Layer 2 of a small transformer language model trained on English Wikipedia (11 layers, counted from 0, width 96).
A neuron's activation on a vector x is GELU(weights . x + bias), where the dot is the dot product.

Input weights of the MLP neurons that the questions are about. A number n stands for n times 0.0023.
n10 (bias -0.037): -19 110 -77 88 -117 -94 -124 27 -49 124 -19 -4 165 23 -58 -126 206 -85 52 -44 -216 36 11 -113 -72 148 -24 -60 -168 -92 109 127 -52 172 -61 166 4 166 124 112 -161 -78 -159 -231 -28 -64 16 58 61 -296 42 82 -46 -59 -86 68 34 98 338 15 22 169 263 -173 23 25 -102 356 42 -8 8 -27 -24 -75 -127 -111 92 -59 -31 -57 23 350 184 -42 -29 -373 -7 -134 23 -89 -40 135 -53 163 -201 64
n32 (bias -0.052): -20 -135 -215 17 46 -47 156 -12 -251 -138 -134 144 114 -147 84 4 74 72 -182 107 -41 47 75 -235 204 -80 140 100 359 -58 -403 70 74 -161 -122 -4 0 0 17 149 -158 48 -84 -28 4 -158 -17 155 -162 39 66 93 46 187 -24 -73 198 72 -34 -17 338 4 84 -199 -192 18 -263 85 240 -203 4 122 82 21 -74 197 -111 34 -239 124 -148 72 52 -326 9 74 -62 176 -217 201 27 -23 45 -25 96 -120
n36 (bias -0.045): 0 -43 146 161 217 -93 -55 -82 121 -119 103 95 89 76 -32 55 394 -231 124 81 0 257 186 -141 58 -42 133 -33 173 -79 -195 71 -239 -31 -104 -103 -220 -40 -20 -11 131 57 17 -168 20 -251 85 -76 -71 150 20 -32 -59 -65 157 245 -295 20 -127 48 177 -59 -88 153 -78 -179 64 31 82 29 -59 48 -8 -272 45 106 -141 -125 216 -168 39 -227 -8 -31 97 -4 -250 7 95 -84 152 -80 198 0 150 -101
n51 (bias -0.030): -68 -198 -23 120 89 212 74 -161 174 49 -33 95 -149 -136 44 -129 107 10 42 465 -65 -94 120 -46 -49 24 -74 -91 -18 276 -103 -87 -15 112 99 113 165 0 -44 96 86 95 35 -155 41 -125 -71 -31 -12 169 -98 59 -33 11 4 -98 51 -37 -107 7 -37 -83 40 -283 -122 126 -41 -25 -36 83 58 -100 91 127 -103 135 36 201 -195 -4 4 77 -106 -152 -148 -137 180 38 -198 -134 219 -71 104 -212 -197 -73
n60 (bias -0.033): -161 155 -63 28 67 164 -75 178 52 -18 -32 -57 228 -277 179 114 4 157 -222 22 21 104 -16 109 -73 -214 78 -100 66 -108 -18 118 25 -104 143 -68 88 17 148 275 109 -3 30 64 100 31 -28 -234 -11 -62 69 279 133 -178 -41 -83 21 64 165 -3 -101 -163 -206 -18 34 -222 32 -61 -142 134 -14 -78 29 -39 -56 61 90 -231 93 -155 45 -27 -11 90 -41 -160 10 -102 -112 -13 29 84 154 -120 38 23
n103 (bias -0.018): 92 37 22 45 67 -81 -85 -329 -307 -197 -42 27 188 -56 87 -258 -40 23 -58 142 -149 156 39 29 -294 73 144 35 -250 -52 87 -14 57 96 -62 71 25 -14 171 68 -131 -137 -4 43 67 -27 141 206 123 120 79 35 -124 67 17 -78 31 17 -38 121 -132 3 -118 -42 -115 -22 39 -40 72 68 -27 115 18 117 -36 -64 -103 267 -3 75 -38 -56 0 -274 -195 79 90 -13 163 -123 84 -29 71 -37 121 88
n117 (bias -0.025): 3 -146 92 -174 21 134 -76 10 161 66 -14 94 -85 -71 172 -60 -46 103 -147 142 -239 201 149 -49 0 -68 -55 74 50 -87 20 13 -39 -33 152 -252 287 44 143 -38 3 -104 -57 26 -94 -194 89 -147 -78 -57 157 136 196 106 95 -174 -77 65 -115 -44 163 27 -152 62 -199 105 -27 114 -84 77 147 -20 -24 90 54 197 -37 134 -93 -17 40 -209 -14 -153 -154 -25 75 -19 -14 -153 9 -59 126 83 -54 -67
n160 (bias -0.035): 74 25 15 222 106 18 -108 -159 34 37 145 -94 -32 11 33 0 121 -52 169 89 -88 -159 -20 128 150 -148 84 182 -7 197 -279 -75 116 -46 -139 -24 57 68 -76 -20 255 -62 -152 288 126 -221 -55 96 34 136 -150 84 -104 62 59 70 0 -66 -72 7 84 118 30 -18 -67 -15 95 -91 -68 60 82 -106 48 151 17 26 -32 110 121 -121 -256 -134 -7 -356 -77 -108 -23 111 -7 -267 0 -33 -110 -212 97 100
n167 (bias -0.035): 104 30 0 -174 100 -27 -32 37 -132 98 -72 -26 11 95 -145 173 -107 185 55 27 -67 -16 -21 115 288 40 271 -119 -68 60 -80 162 67 -45 4 156 119 -45 126 11 -72 124 -4 -234 -43 -37 -54 -149 119 -215 -86 -81 163 -220 37 27 -199 -284 -156 8 -85 185 -49 235 19 65 12 206 -83 -71 38 73 90 132 -185 16 -101 -77 -229 206 -210 11 -12 296 -28 106 -198 -36 68 -51 32 73 -227 41 -201 46
n229 (bias -0.015): -77 -81 -142 -41 -11 119 -100 144 12 370 -170 105 15 -11 45 -189 236 68 86 19 -255 19 205 27 -195 172 107 -107 104 262 76 52 -297 4 59 -39 173 34 -68 -81 -110 -62 -79 116 -112 -154 169 -68 240 -182 -149 167 26 11 -167 116 48 -217 72 90 14 -149 -107 -164 -85 -57 34 98 26 -8 63 -53 116 -19 -7 -108 -11 23 30 -97 78 -251 152 152 68 4 -230 11 49 -109 -25 0 59 210 34 -116
n284 (bias -0.031): 54 -74 148 79 -38 -59 -216 -13 -160 -82 134 129 -17 -79 89 -61 47 -66 186 -49 -40 180 -13 79 -53 -53 -52 25 -160 -7 -3 -72 171 -102 4 32 -108 120 152 -200 55 -26 91 60 194 117 193 -161 86 54 139 -187 -124 -115 10 14 146 202 -179 0 -32 92 -76 -178 24 -428 161 240 27 213 51 -142 -103 84 32 -21 -7 -59 -48 -51 119 95 -64 10 -190 -121 93 -80 -52 40 35 -57 74 -182 -58 46
n288 (bias -0.024): -154 217 -87 -41 72 -57 224 18 -99 -128 -270 47 4 60 244 -66 -133 50 47 12 125 62 -377 -305 -4 -61 30 -14 -245 -7 -8 48 -163 -85 90 -73 114 116 230 95 -138 -162 -63 253 181 135 -176 52 153 -134 30 299 -34 -38 22 -50 33 -23 177 11 7 -45 124 -126 -81 12 49 18 100 -116 7 49 104 -180 -60 50 -63 194 -33 -37 -107 214 -155 -74 40 -155 31 116 -67 -43 -7 -86 33 121 75 87
n339 (bias -0.034): -342 159 -83 -56 42 38 44 -188 4 218 -49 -14 51 -174 4 -56 75 -108 -98 123 -122 54 -49 -82 35 90 15 -17 -78 -4 -197 -26 8 -15 -28 -25 106 -113 95 -229 18 -170 -83 -22 -135 124 218 172 87 91 -4 175 -105 -11 291 8 142 232 -125 -56 -25 26 -183 -199 -7 -16 80 -113 41 74 86 -243 -124 -235 -11 -135 -11 -42 -160 241 -160 255 54 26 44 97 28 -25 132 260 -21 135 -59 37 180 158
n342 (bias -0.024): -34 -24 208 62 46 -60 70 -44 -81 -126 80 -37 -128 24 184 0 7 232 -83 -167 -157 -25 -117 -29 29 -73 -64 -198 31 -183 59 28 40 17 -15 168 -164 152 216 29 -111 13 4 -284 -93 -68 -152 18 131 -167 154 -130 -3 -42 23 -21 103 -316 59 -125 97 -24 -89 -88 44 -56 102 -50 220 108 24 98 4 380 -32 174 72 -18 130 -192 -82 -50 115 51 66 -97 -110 62 -17 -40 3 -35 61 -41 166 -61
n348 (bias -0.027): -191 115 -7 -4 0 -61 117 -153 -247 -143 -85 -20 52 -53 -57 -165 78 -51 40 -134 -17 4 40 103 -96 125 68 59 -70 -151 43 -112 -33 164 63 238 178 -64 43 63 97 -198 -37 -72 -18 -93 119 279 130 11 207 -365 -39 -54 -106 51 130 115 128 -106 79 102 7 -61 73 -99 7 -171 -67 102 211 50 -22 -167 -56 -29 -133 -252 -10 140 -35 -34 11 38 19 176 -135 -106 237 -102 53 33 -184 108 78 66
n361 (bias -0.027): -120 -182 132 73 81 -75 -71 -24 37 -29 143 -97 -34 14 -91 -19 44 -100 -65 -161 -34 158 102 -87 -80 67 188 96 41 3 123 -138 -83 -83 -88 260 29 42 -4 -121 -66 84 37 -20 -57 34 -192 -126 -186 -209 193 7 -56 -85 -74 -79 156 -46 11 -125 -88 -121 99 145 188 -113 -315 -142 -42 108 -45 -211 -43 -71 82 132 107 181 -110 224 83 3 47 48 63 72 94 245 45 60 202 -29 178 -133 -77 -77
n380 (bias -0.029): 88 -72 -90 -162 181 116 -108 48 -21 -193 -253 148 24 -69 -98 42 149 186 -118 -8 -8 -21 229 144 -152 283 95 56 0 -198 -4 -121 -80 76 242 -91 17 126 82 -118 -269 8 26 184 -88 162 17 95 153 -51 -8 -99 37 -165 -106 155 173 -103 -69 -85 -80 16 -348 -21 0 22 -223 -189 113 92 8 -148 -210 37 -53 158 -24 -153 -153 -52 80 -58 59 92 52 135 -98 69 281 4 175 262 -72 159 -97 -296

Each question shows a token from some text and the vector x that enters the MLP there. A number n stands for n times 0.007.

"ies": -153 -110 -112 71 -475 -151 -185 94 72 -173 -36 44 200 105 355 -166 -115 -148 -87 -98 157 -25 -53 141 203 58 -19 305 176 42 78 -207 -126 13 10 -126 5 -47 -7 -31 112 118 -129 -181 -38 218 -59 -92 121 93 -157 74 -97 -12 222 -173 -124 -196 60 -100 -43 1 121 3 169 22 -16 -22 159 96 116 161 -34 -66 144 -16 125 -46 -56 -248 -67 34 171 -20 168 275 152 -12 -173 23 -76 -153 42 86 -252 82
The neuron with the highest activation: n288

" the": -182 -38 -74 79 -275 26 -232 -4 22 -187 -36 -5 203 21 222 -177 -171 -175 -112 -34 71 -116 112 93 -23 58 79 296 3 80 23 -240 -97 181 -5 -114 -41 5 -139 -133 -88 325 -144 -201 -5 146 -56 -98 137 164 -153 106 6 91 27 -288 -34 -115 -28 -21 -42 -31 368 55 121 24 169 94 357 72 45 162 -69 -85 -85 -67 92 -200 -25 -234 52 -97 132 92 118 251 176 -57 -39 61 -151 67 -35 22 -154 71
The neuron with the highest activation: n10

"ir": -229 -67 6 165 -276 26 -165 -68 28 -138 -142 34 38 33 254 -199 -204 -318 -51 -53 -13 -245 15 213 110 -13 26 235 113 -21 6 -223 -114 69 -85 -192 11 -67 -106 -8 79 88 -102 -125 78 155 -7 -3 85 115 -159 16 -87 -4 149 -288 -240 -55 39 -159 -26 -75 253 128 209 -100 138 -7 312 185 236 96 -93 -17 75 -113 72 -83 18 -133 -3 59 115 66 208 261 349 50 -100 31 -141 -15 -25 97 -106 -28
Which two neurons fire most, strongest first? n339, n348

",": -22 -150 -134 85 -263 -77 -125 5 83 -163 -59 -81 150 100 237 -83 -205 -200 -201 -24 66 -153 -14 164 202 -7 53 210 91 78 76 -265 -149 41 103 -177 15 -50 -67 -142 87 233 -191 -261 190 280 7 -2 253 43 -84 182 -51 -81 125 -276 -152 -198 -60 11 -53 60 167 85 137 -5 94 30 224 39 164 105 7 -25 -36 0 78 -183 -33 -199 77 -192 145 64 134 271 111 -6 44 -8 -191 29 -60 8 -222 51
Which neuron fires most, and how strongly? n167, at about 1.4

" support": -63 -176 -78 -77 -273 18 -219 176 -39 -248 -77 -91 221 -58 325 -294 -126 -195 -126 37 112 -43 -54 156 46 83 -29 193 146 -55 -31 -356 -117 83 -122 -115 -69 -47 -70 -29 7 141 17 -113 84 173 46 -23 147 162 -116 153 -23 -105 70 -246 -42 -82 -10 -3 78 125 155 -27 115 107 196 -68 130 172 127 209 -54 -19 33 80 124 -181 12 -270 -35 -119 138 53 116 314 321 -66 -62 115 -254 36 -72 17 -125 13
The neuron with the highest activation: n60

"front": -76 -153 -109 40 -272 -23 -252 80 16 -226 -164 31 160 10 241 -192 -280 -198 -142 -45 71 11 58 42 172 61 36 167 261 -4 -41 -224 -86 44 -135 -180 -35 -186 -137 52 138 115 -54 -49 -39 228 8 -58 143 64 -156 159 -118 65 84 -250 -46 -42 22 -190 49 -114 274 20 149 -47 71 -75 55 102 229 224 -134 -55 115 4 28 -141 90 -168 -57 23 217 104 200 355 285 -77 -142 3 -39 -39 -15 12 -115 76
The neuron with the highest activation: n32

"ary": -178 -81 2 68 -233 -149 -182 -29 124 -211 -88 27 129 127 228 -146 -225 -256 -86 13 129 -98 69 168 113 62 -98 231 208 174 -8 -257 -252 128 -131 -276 -95 -130 -42 30 33 125 -18 -149 6 182 -70 -140 174 158 -66 123 4 95 113 -207 -129 -159 63 -70 -5 12 195 -27 174 -52 107 -58 272 65 202 44 -60 -137 187 -116 98 -128 -136 -128 -134 -100 97 59 272 210 235 -35 -26 -14 -72 44 59 111 -159 20
The neuron with the highest activation: n36

" G": -26 -193 -101 88 -326 -21 -163 11 126 -253 -22 -114 120 72 222 -110 -155 -247 -143 -126 82 -31 54 183 42 -75 53 233 153 96 77 -323 -142 75 18 -176 192 -78 25 -49 -15 238 82 -91 84 159 56 -61 -65 95 -101 108 -51 -109 101 -310 -73 -232 91 -96 -32 44 280 162 85 116 121 -52 277 150 136 179 34 -28 -99 -189 61 -90 -20 -190 -6 -134 260 6 60 208 168 -78 -19 86 -223 -46 -27 107 -120 -37
Which neuron fires most, and how strongly? n361, at about 0.12

" time": -169 -223 -53 -103 -288 -79 -231 232 75 -197 -6 -58 126 111 281 -74 -216 -267 -133 87 96 -20 -153 57 91 54 -10 176 175 -151 24 -294 -110 -2 -34 -162 -24 -17 -15 30 9 222 -115 75 98 331 10 -31 127 -7 -125 171 -101 -100 -50 -213 -101 -69 24 -77 -18 37 156 0 129 84 67 -10 120 108 229 188 169 -52 13 31 69 -91 72 -166 1 -42 202 58 115 283 267 -144 -60 127 -60 -121 -78 -44 -274 4
Which neuron fires most, and how strongly? n288, at about 1.4

" ": -175 -125 -140 195 -238 -83 -122 36 -136 -219 -54 -40 143 88 188 -138 -177 -222 -153 -120 104 -1 5 206 150 -11 -25 207 157 67 127 -284 -144 2 55 -157 -6 -49 -11 -93 -26 352 -72 -180 148 231 98 -111 68 150 -163 98 -4 37 103 -212 -94 -163 -50 -75 -31 126 207 209 194 -5 128 98 168 57 113 149 -55 -30 57 -63 -47 -128 -57 -124 -18 -117 166 61 96 258 260 -91 57 117 -248 -110 -114 -2 -217 -11
Which two neurons fire most, strongest first? n284, n167

" Republic": -127 -158 -25 68 -296 36 -158 63 -64 -180 -96 -160 172 7 390 -108 -177 -148 -62 174 112 -159 -112 58 11 26 100 306 155 -37 -1 -268 -97 108 -104 -262 -64 -46 25 -186 -59 140 -47 -76 14 76 -36 -68 122 132 -151 133 -159 -48 64 -327 -125 -104 55 -11 22 193 115 16 133 49 94 -42 155 203 185 104 -163 -60 115 -149 199 -80 -11 -139 4 9 226 143 36 326 223 26 -20 180 -233 -42 98 -30 -120 -23
Which neuron fires most, and how strongly? n339, at about 1.8

" and": -73 -102 -3 -17 -184 -140 -177 44 82 -254 10 -105 98 83 254 -178 -190 -280 -156 24 19 -199 123 246 43 26 68 277 122 93 60 -219 -201 96 17 -127 9 -49 -119 -191 36 155 -177 -342 60 190 55 -79 260 39 -91 174 31 32 45 -248 -81 -267 -10 -77 -89 45 179 164 110 -68 148 43 234 22 153 195 -44 -10 -72 33 87 -192 -3 -140 -56 -84 197 99 157 184 147 53 138 87 -193 4 -50 68 -137 62
The neuron with the highest activation: n167

"te": -157 -161 -43 34 -290 -161 -133 -46 -28 -195 -55 7 223 -3 260 -140 -204 -283 -79 40 136 -116 42 204 102 19 91 136 -44 -181 18 -320 -106 89 10 -84 102 -16 -110 -111 -38 264 -126 -124 25 160 131 -25 -6 39 -137 140 -50 99 111 -350 -80 -119 -11 -59 43 34 164 201 115 152 194 -25 285 8 175 236 -23 22 81 -123 12 -55 -22 -95 -33 -38 53 -124 225 332 178 -75 -133 -9 -270 49 60 164 -136 29
Which neuron fires most, and how strongly? n103, at about 1.2

" use": -29 -155 -4 19 -275 -39 -272 196 42 -189 45 -91 177 -2 246 -267 -231 -272 -126 16 49 -30 -47 228 58 101 -20 107 123 -2 9 -302 -99 239 -131 -135 -17 -46 -80 -28 5 223 -17 8 29 253 48 -70 147 162 -125 165 -44 -15 41 -230 -39 -95 2 -52 -58 91 172 -46 83 9 169 -171 163 142 132 224 16 -6 37 84 68 -156 -8 -275 -32 -150 92 56 123 243 284 16 -145 153 -282 -4 -138 62 -119 -31
The neuron with the highest activation: n284

"th": -221 -202 -95 166 -271 -3 -225 -27 59 -247 -120 81 102 101 269 -113 -200 -152 -79 106 112 -167 41 30 132 21 15 196 84 -71 72 -233 -110 97 2 -158 -62 -44 -33 -68 -34 188 -5 -209 34 100 14 -166 135 4 -205 154 -45 42 111 -347 -118 -45 -101 -156 30 -71 225 144 275 -79 116 -28 244 171 128 201 -31 77 -63 -44 68 -91 81 -150 -169 -29 175 -24 104 277 265 -70 45 73 -159 -7 -36 123 -68 92
Which neuron fires most, and how strongly? n342, at about 0.8

"vol": -191 -194 -14 74 -215 42 -79 12 38 -180 -263 14 133 125 256 -183 -144 -245 -33 -16 127 -91 77 158 76 135 -142 197 78 25 5 -371 -179 142 -138 -144 57 -143 -122 23 145 140 8 -56 84 240 135 -120 83 88 -249 1 -69 -48 98 -170 -109 -182 -142 -28 -17 -49 141 49 137 54 152 42 319 12 36 116 -78 -19 30 -96 68 -246 -64 -91 33 68 110 32 165 345 220 -51 -14 11 -179 -27 147 167 -181 12
Which two neurons fire most, strongest first? n339, n380

"g": -200 -222 -13 207 -209 14 -100 146 59 -229 -10 -35 145 71 178 -221 -130 -148 -28 -20 56 -142 67 182 114 -140 -9 241 91 62 92 -241 -68 162 -41 -213 20 -59 -95 -20 96 136 46 -162 84 180 102 -28 41 101 -207 231 -127 -43 -7 -352 -160 -216 -157 -129 -107 -61 125 98 173 117 196 -11 279 130 107 281 -112 -16 -32 -68 53 -60 -124 -224 -45 -112 134 9 168 260 235 -124 -90 96 -159 112 37 44 -58 -26
The neuron with the highest activation: n51

"per": -164 -231 15 57 -201 -8 -177 -128 42 -207 -138 69 57 54 218 -154 -303 -338 12 40 41 -75 76 173 73 -85 145 236 61 -46 64 -244 -29 27 9 -124 -22 -134 -86 -18 154 171 -89 -247 72 190 3 17 111 148 -226 94 -109 12 133 -161 -146 -186 46 42 -86 -5 201 141 194 19 52 134 149 157 182 130 -222 33 15 -21 14 -255 -21 -169 -36 -38 110 84 187 292 205 -17 -61 150 -241 -34 33 201 -89 35
The neuron with the highest activation: n348

"ical": -81 -118 -3 112 -281 -156 -194 -27 -9 -260 -72 93 124 30 326 -296 -144 -169 -121 -68 157 -62 84 128 72 9 33 127 75 58 58 -188 -231 98 -15 -251 -203 -150 -22 21 143 99 -155 -194 25 226 76 -34 150 -37 -128 120 -93 8 150 -146 -212 -141 7 -14 48 37 142 131 215 46 143 -1 193 111 162 96 50 -50 119 -98 64 -108 -97 -163 -67 8 51 32 241 270 152 99 -184 120 -127 -23 54 184 -266 31
Which two neurons fire most, strongest first? n36, n288

"s": -188 -140 -194 48 -354 -38 -173 11 15 -186 -57 34 82 93 351 -165 -117 -18 -168 -56 129 -64 3 165 226 -20 45 253 -22 -42 98 -219 -149 97 119 -178 -40 -62 -72 31 198 186 -59 -254 39 207 -60 -67 113 116 -155 195 -44 19 152 -244 -137 -171 -8 -196 -40 -44 182 56 180 -6 105 32 122 17 96 212 -166 98 81 -50 113 -45 -25 -240 -90 -73 151 27 98 335 164 -103 -6 42 -123 -85 -22 84 -148 121
The neuron with the highest activation: n342

" count": 34 -91 -41 127 -196 56 -189 90 105 -281 19 -32 249 -30 273 -159 -165 -322 -148 -45 108 3 -82 128 91 49 21 183 85 52 14 -337 -150 -1 -121 -244 -52 -43 -24 28 -65 191 2 -92 14 295 6 -228 127 198 -198 72 64 -138 58 -353 -162 -73 66 -45 59 63 71 53 43 65 190 -65 178 119 261 167 -123 59 23 -50 64 -46 -85 -176 -15 -160 143 107 39 261 274 -146 -20 54 -69 -63 -22 121 -94 28
The three highest activations, in order: n60, n117, n284